Layer 6 of a small transformer language model trained on English Wikipedia (10 layers, counted from 0, width 96).
A neuron's activation on a vector x is GELU(weights . x), where the dot is the dot product.

Input weights of the MLP neurons that the questions are about. A number n stands for n times 0.00077.
n6: -60 5 66 -83 -37 -369 -67 14 286 386 -44 135 93 -132 -136 77 32 -42 102 174 -33 -86 -50 -5 -107 101 -50 0 -151 -281 -54 131 -75 -27 -126 18 -43 -126 -474 149 -153 49 98 48 27 328 -19 -24 -177 93 -138 70 70 -18 10 333 145 -114 292 -60 60 74 -221 10 -172 -355 88 170 115 166 229 42 -18 9 147 -207 95 -245 308 100 -18 -42 -113 184 -24 -116 0 80 -334 174 -76 121 211 50 -74 35
n20: -148 213 -88 189 -232 329 -51 78 -326 -164 -161 274 115 -11 -6 -29 191 203 60 -46 -83 69 -272 -34 -60 -124 -54 -26 119 89 -64 -46 -44 300 -95 209 33 -74 196 -328 16 244 -43 -36 387 -302 22 -267 -209 -220 -30 105 -22 -118 141 64 -331 -26 185 155 439 -77 -28 71 110 -381 93 -21 -130 139 116 -44 262 -171 210 209 17 -112 253 -177 -192 230 -247 387 108 -5 -195 -282 -223 81 -207 83 189 143 -93 -160
n41: -168 0 24 233 71 -39 -55 24 253 107 181 -91 -111 146 10 -33 -168 183 -312 189 189 -244 126 148 -168 77 -47 -202 189 -16 31 95 150 61 -297 -14 34 -111 -475 -228 96 5 -261 184 -118 84 171 -78 -108 34 232 -73 183 -260 218 -141 37 -32 14 50 261 -10 5 104 19 38 -139 -88 -38 -63 -198 293 158 -38 -198 122 -83 -311 145 -311 89 -63 -143 121 -99 370 57 -87 52 109 -163 183 62 57 61 -209
n76: -384 -197 230 65 80 325 16 -72 -166 -215 -191 193 304 -134 -276 128 -123 142 -56 -133 -20 -232 0 -176 -258 119 -186 -288 478 181 -145 -33 -381 -45 0 45 206 -24 117 -10 288 127 -89 -95 -84 34 303 5 -17 -66 -108 -61 -20 -35 156 40 -84 436 -204 65 120 -162 200 371 -183 40 10 293 115 86 -41 92 232 -109 97 -70 -78 -47 20 134 -310 -46 -9 74 42 137 -42 26 54 5 -83 -83 10 44 140 -105
n94: 121 -83 97 -103 78 -132 255 -17 75 -73 -184 54 149 -209 72 167 372 -42 146 -39 143 -114 -114 124 33 -59 127 94 238 244 -279 -161 -34 -16 379 -37 -106 -32 -158 -47 -146 109 106 -16 -41 -28 4 -102 -83 -63 -35 59 -218 -168 107 205 -45 391 -98 -129 -87 17 -59 243 -54 -78 29 -153 62 197 63 -136 112 86 128 -217 -145 -143 -210 -29 20 10 4 24 -246 205 107 29 54 -99 117 -86 -54 54 -4 -47
n107: 97 -180 -9 -78 5 -227 -67 -145 120 157 170 93 93 196 75 302 157 5 88 -22 70 127 77 147 -176 -57 83 -104 255 -85 -103 -74 200 -73 -98 195 -76 152 166 -168 -167 134 20 113 41 359 19 52 -289 -359 176 -196 -37 91 10 86 -72 -198 209 -84 73 -107 127 10 -251 168 162 99 41 -26 117 -395 -14 -77 58 -108 -28 -249 -98 -23 108 -145 -138 247 240 -60 72 -281 30 192 -238 -15 169 -25 173 57
n116: -250 42 188 -112 -84 -21 185 -86 140 -8 68 117 30 -4 180 102 192 41 -65 57 85 -79 209 -83 -186 129 -33 91 60 101 125 -190 -81 -95 -62 -12 -37 -62 -102 117 24 160 -117 42 -63 39 -259 -119 -10 41 240 -53 -215 91 29 186 -79 111 -239 -49 -16 -259 -65 -183 -373 59 -137 207 -196 -179 41 16 -129 264 -19 -90 -54 79 -41 -79 303 -7 -66 98 88 20 126 -78 -69 -56 -31 224 64 13 -73 321
n140: 181 -158 -36 -48 183 -253 -152 -27 -233 -86 9 -4 173 -122 165 89 -202 -115 44 50 -446 242 -138 0 -35 -25 -52 -269 305 -29 292 21 -27 -22 -124 -186 9 107 -14 87 4 -214 93 70 -56 111 45 31 154 178 -201 -125 155 91 78 70 -160 67 -92 -46 -193 93 269 -29 -266 52 62 9 -83 54 -93 27 141 -199 -30 33 -95 -45 4 108 -39 172 -116 21 142 -120 -170 -72 437 -96 180 106 -175 -245 -14 -234
n153: -138 -135 149 -122 5 -165 133 -48 -66 55 35 -348 -25 -5 43 294 101 -119 143 -196 148 -301 -185 -112 -62 103 179 -173 -80 -113 -192 -76 -220 88 354 121 -102 198 -290 64 24 60 -58 58 229 69 222 179 -36 134 194 -19 315 9 -54 149 -190 144 4 143 9 -195 116 -21 29 173 -124 -110 -61 -81 91 -92 189 -121 251 -383 -292 -251 -81 -37 379 -4 -167 170 -211 -52 -43 0 31 -155 -83 -72 -42 -72 81 -130
n181: 8 -17 -168 70 66 21 82 -13 -248 181 105 125 184 -49 -160 199 44 50 0 -43 -54 118 16 -175 -79 172 22 -93 135 306 -4 -289 -267 134 40 118 -186 209 -219 -56 -8 -80 -25 195 73 -28 161 -190 -152 306 23 201 -63 -98 86 78 77 75 133 -100 -197 50 -139 99 125 -131 -62 4 182 -75 -201 207 141 256 188 88 -119 189 -109 33 -28 -38 23 -4 -125 -146 -107 -101 312 -37 -217 104 -41 213 -80 -24
n193: -202 -208 -76 158 130 110 -103 119 -322 141 138 5 -119 -79 124 127 69 241 -113 -216 -109 -367 -55 10 -311 93 -126 -154 -60 -51 15 124 -28 212 173 69 144 -164 263 131 89 150 107 181 -42 173 29 -57 -192 -95 -66 9 -170 -23 -58 88 -418 152 0 49 -135 -165 -52 127 99 18 47 -27 -89 -27 -128 96 47 -129 230 -25 -250 -126 -289 -69 160 221 -259 214 34 -306 276 -114 136 79 -132 26 232 46 100 -58
n207: 53 89 -4 -40 421 32 106 72 -177 -112 -191 183 -192 -87 -189 -43 65 -4 -58 -96 148 -113 -22 46 -111 105 -36 179 110 207 24 -59 -152 -214 52 -323 -50 -297 -122 -69 182 133 215 -250 -197 194 14 -240 -70 -336 215 -238 -18 92 110 197 -122 -42 84 165 -203 -236 131 -158 58 144 27 133 -115 97 -31 -18 4 48 167 -85 -246 91 130 79 69 -191 40 306 5 71 -73 162 10 70 4 44 26 -111 -123 109
n256: -79 -18 -213 -9 -403 -116 -23 89 -109 -123 -46 317 65 -13 -195 69 73 450 -281 87 -146 146 60 50 -4 -215 -83 -189 169 57 -126 4 -31 30 157 -211 49 123 -120 -64 -127 -34 -81 70 -121 17 152 -174 40 230 -37 18 -366 78 72 155 -283 -129 21 227 -135 -88 116 -308 132 4 48 85 188 -33 -128 147 26 -30 59 -5 13 -61 53 250 -81 -58 218 -30 -64 101 101 -178 -104 48 47 -67 100 -57 108 253
n263: -107 -8 109 8 -137 -475 -194 182 -99 112 171 -48 172 -145 12 -31 -182 120 24 56 -136 -27 4 -147 171 53 -89 22 35 142 301 -45 -88 203 -62 43 16 -31 -138 165 127 65 49 -41 27 228 57 16 -23 28 41 -80 -244 47 222 -23 -93 72 154 -75 55 191 109 -107 -32 -117 -135 243 142 -94 100 -202 270 -35 -65 -140 110 185 96 102 -85 43 -18 77 -111 -24 -277 -233 -26 35 -181 -134 59 -130 -149 38
n286: 21 9 -4 -111 45 -192 -65 59 -58 214 -39 -80 -48 4 135 22 -223 -143 79 121 189 90 -212 -90 -29 63 180 -203 -53 312 249 35 -34 74 -36 -49 -315 69 62 397 -138 121 183 -211 176 239 42 -157 45 4 35 -13 -42 103 -108 168 216 238 67 -111 -227 121 -237 32 -151 -41 -79 -93 112 95 29 72 -46 -8 184 40 -124 -105 -147 12 65 -7 30 -194 125 -197 -99 -46 -103 -37 36 -323 -124 -182 107 -193
n342: 213 75 -67 -250 149 353 9 40 -66 -64 37 -120 122 -166 63 135 86 111 -151 8 -116 130 74 -132 89 -125 99 129 74 130 104 205 -45 91 -4 -152 231 -279 -168 -28 13 202 136 -58 -174 -125 275 131 -203 -170 218 -85 -80 -100 73 9 -173 164 -175 -4 -40 18 139 278 -125 292 -129 -223 -128 -46 107 -36 71 156 43 334 227 -53 -170 -35 -186 -114 28 258 -64 120 8 -63 110 48 -181 -396 57 10 33 -50
n349: -103 -65 -228 -203 61 -26 21 260 -107 -229 178 -288 43 -76 -73 -268 -100 21 -134 279 31 -145 -175 -105 67 150 -166 173 192 -228 -120 -53 -62 222 -308 262 267 -288 -49 -138 21 50 221 -82 -368 5 178 157 -167 -98 -124 191 232 -157 212 182 176 83 116 296 15 108 -297 127 175 -25 -72 -10 -199 24 -150 -89 87 -336 69 38 -37 -100 -227 -141 -35 21 -190 110 -5 21 113 -62 171 -249 269 252 112 -56 -181 -272

Each question shows a token from some text and the vector x that enters the MLP there. A number n stands for n times 0.02.

"ary": -26 33 -63 -33 -100 2 -30 -69 -71 7 -56 -34 -7 36 -78 17 12 60 8 114 38 34 -66 11 6 34 67 10 -72 9 57 34 -25 -96 -11 -33 -38 -109 31 13 -58 -119 -29 12 -96 -47 7 64 165 27 -6 -65 -17 82 -27 8 14 -22 -1 -135 49 237 -75 -7 93 -23 -9 -33 29 24 -57 65 -23 53 39 -15 20 73 -46 92 -18 53 35 -103 -79 50 19 61 83 83 -38 67 -70 0 29 -18
Which of these neurons fires most? n181

"ier": 48 177 22 19 -98 15 -22 -14 -26 -38 -39 -39 69 44 -25 -74 27 32 29 37 -9 4 112 -13 -58 -12 -29 41 13 21 52 77 -8 -15 6 -9 -21 6 26 65 -7 -130 -4 94 -110 -69 35 33 16 24 -83 -24 2 58 79 -41 20 37 46 -240 -19 61 -65 -66 34 -50 -14 -60 85 -18 -71 57 66 70 68 65 -127 36 -67 28 -25 -24 0 -28 -56 -80 -21 101 24 -49 -25 80 -88 -11 48 47
Which of these neurons fires most? n181

"ental": -35 41 -21 -22 0 34 71 -44 63 -46 63 27 -31 -144 -6 36 -61 -30 -100 18 -3 83 -19 10 5 11 65 47 -64 25 83 -70 82 -92 -13 17 -11 -29 74 9 -67 30 56 -93 -25 -26 28 -8 225 65 -82 -12 -84 -8 -10 -49 64 21 52 -125 -23 66 18 -50 -4 18 -64 -13 51 -78 -154 58 -56 32 50 20 26 58 5 100 -37 19 16 -86 -4 -30 -30 111 82 37 -12 72 -92 5 30 -77
The three highest activations, in order: n286, n140, n181

" | B": 15 -4 112 -21 22 -29 34 -38 -2 79 -37 -71 -37 81 22 -42 -16 -44 31 -121 75 59 20 20 28 4 4 -20 -87 -1 -16 11 11 -32 82 -19 -13 -36 52 91 15 36 -5 33 -62 108 -14 80 264 -17 0 -16 -32 51 -10 -41 19 -11 -19 -269 28 -111 53 34 54 75 19 -26 41 -18 -12 -97 -86 -3 -6 -97 4 0 -20 15 -11 40 -21 -17 -62 -52 20 -76 57 34 38 -8 -52 22 29 -53
The three highest activations, in order: n153, n286, n107

"–": -21 19 83 -22 -67 -8 45 -76 -11 -21 -53 15 -45 -20 16 -40 26 36 27 -167 112 32 -47 11 5 31 -101 33 -7 16 -3 18 16 -6 -93 14 -20 -45 48 -25 37 -34 13 38 -112 -12 2 71 221 -33 -78 -10 -6 38 18 67 7 -101 3 -114 -28 -46 3 -39 30 -13 87 -35 72 10 -12 -99 8 -3 4 -50 43 54 67 92 -43 -13 -75 0 -79 28 25 -79 -1 68 160 175 65 3 -51 28
Which of these neurons fires most? n207

"4": 40 5 125 60 -115 -3 4 -40 48 1 -33 -23 -7 8 30 -75 83 53 42 -35 18 23 107 -74 39 -47 -84 36 -4 6 1 -10 -9 -4 -28 -26 -42 36 67 -49 52 55 29 128 -42 -50 48 -4 233 -75 -100 7 -52 61 -44 24 25 -129 -18 -84 18 -95 26 -3 56 20 62 8 55 -28 -84 -32 -126 81 -119 38 5 4 67 6 -38 14 -67 11 -54 5 76 10 -66 -78 37 80 -6 -5 -67 37
Which of these neurons fires most? n116

" an": 47 134 -23 -6 16 104 10 -54 -4 -75 14 48 -5 35 -20 -112 3 -2 -45 -49 -15 -38 32 -23 -11 -113 -9 0 41 63 41 -50 33 21 53 75 -96 46 29 -58 -87 15 -8 19 -49 48 -77 -75 231 -23 -161 -20 -4 -42 52 77 37 -41 6 -92 84 116 -37 30 19 -41 7 22 -32 -41 47 -4 -30 -72 23 25 38 27 51 2 -23 14 -101 28 51 -43 -62 75 -13 18 23 125 -74 -100 -3 75
The most active neuron and its activation: n20, at about 2.3

"al": -25 53 24 102 -41 -9 20 -56 28 2 34 -37 -15 15 64 -104 0 79 -65 86 -12 -75 49 19 18 14 -2 65 -3 24 12 59 21 -22 -18 -29 -52 -85 3 -32 -18 41 -19 118 -99 -6 -33 -61 114 -8 -47 17 -92 40 42 -14 0 -90 11 -259 72 224 -38 -21 -69 1 -21 -10 37 32 -18 3 -68 17 -17 12 0 64 34 53 -29 9 -42 -37 -100 126 -10 10 36 -10 20 74 -16 -3 -67 45
Which two neurons fire most, strongest first? n41, n263

" in ": 5 58 -58 47 2 19 0 -23 18 -57 -1 -20 42 47 32 -106 -56 1 -88 -88 56 2 19 69 32 -104 -5 35 -64 -50 16 3 83 22 -2 60 14 10 -39 -7 50 4 38 -66 -10 -10 -60 49 361 -49 -14 36 60 -7 -24 56 23 -129 -6 -111 4 44 86 -38 -24 12 5 19 -11 36 -28 -9 -48 6 100 8 35 -106 43 -16 -15 -128 -45 8 -37 -54 -13 -82 24 -20 13 91 55 2 62 -20
Which two neurons fire most, strongest first? n41, n140

" D": 14 -3 17 67 -35 -15 90 17 53 49 33 7 -90 3 37 33 44 -143 63 -48 -58 -5 39 62 11 -78 -12 -34 -23 -4 23 -23 38 -27 13 -4 8 97 53 7 -50 -26 9 6 3 70 -92 95 128 -43 -34 12 -1 67 -59 13 62 70 61 -328 13 -1 35 -36 37 8 10 74 62 -33 20 -95 -86 -2 18 -41 -75 23 -15 -53 -59 -49 -11 -64 3 10 -25 47 81 14 -5 -40 -62 -54 105 -13
Which of these neurons fires most? n107

" U": 81 29 -41 19 -40 48 42 1 2 -27 56 -40 -7 -34 -13 -75 -14 -57 18 -56 -30 -55 88 42 -11 -43 -40 24 49 -76 -20 -60 66 28 26 5 26 46 35 -41 -47 38 -3 -38 -29 -21 -38 45 248 -81 63 -21 17 73 -65 61 -63 -11 86 -327 -64 -4 -41 -10 72 17 52 -49 45 25 97 -84 12 -2 23 6 -23 -31 18 13 52 5 -26 -23 -16 -26 -3 49 -13 87 -17 40 -42 11 33 8
Which of these neurons fires most? n107

"č": 149 8 35 -11 -57 -71 24 -39 97 37 46 7 -16 79 -30 -11 -23 -94 -66 0 8 76 5 -14 -19 -100 -48 15 63 -3 -16 5 -7 -8 -21 -31 -70 98 -29 -48 9 -73 153 -64 -46 -10 -12 61 -16 13 35 38 -3 -32 -11 -69 44 45 90 -177 -76 71 24 -102 -70 39 36 90 88 -84 -70 9 -57 104 -44 62 -7 6 127 -10 -82 -96 -9 27 -23 -57 8 31 77 47 11 8 -8 -48 54 18
Which two neurons fire most, strongest first? n107, n140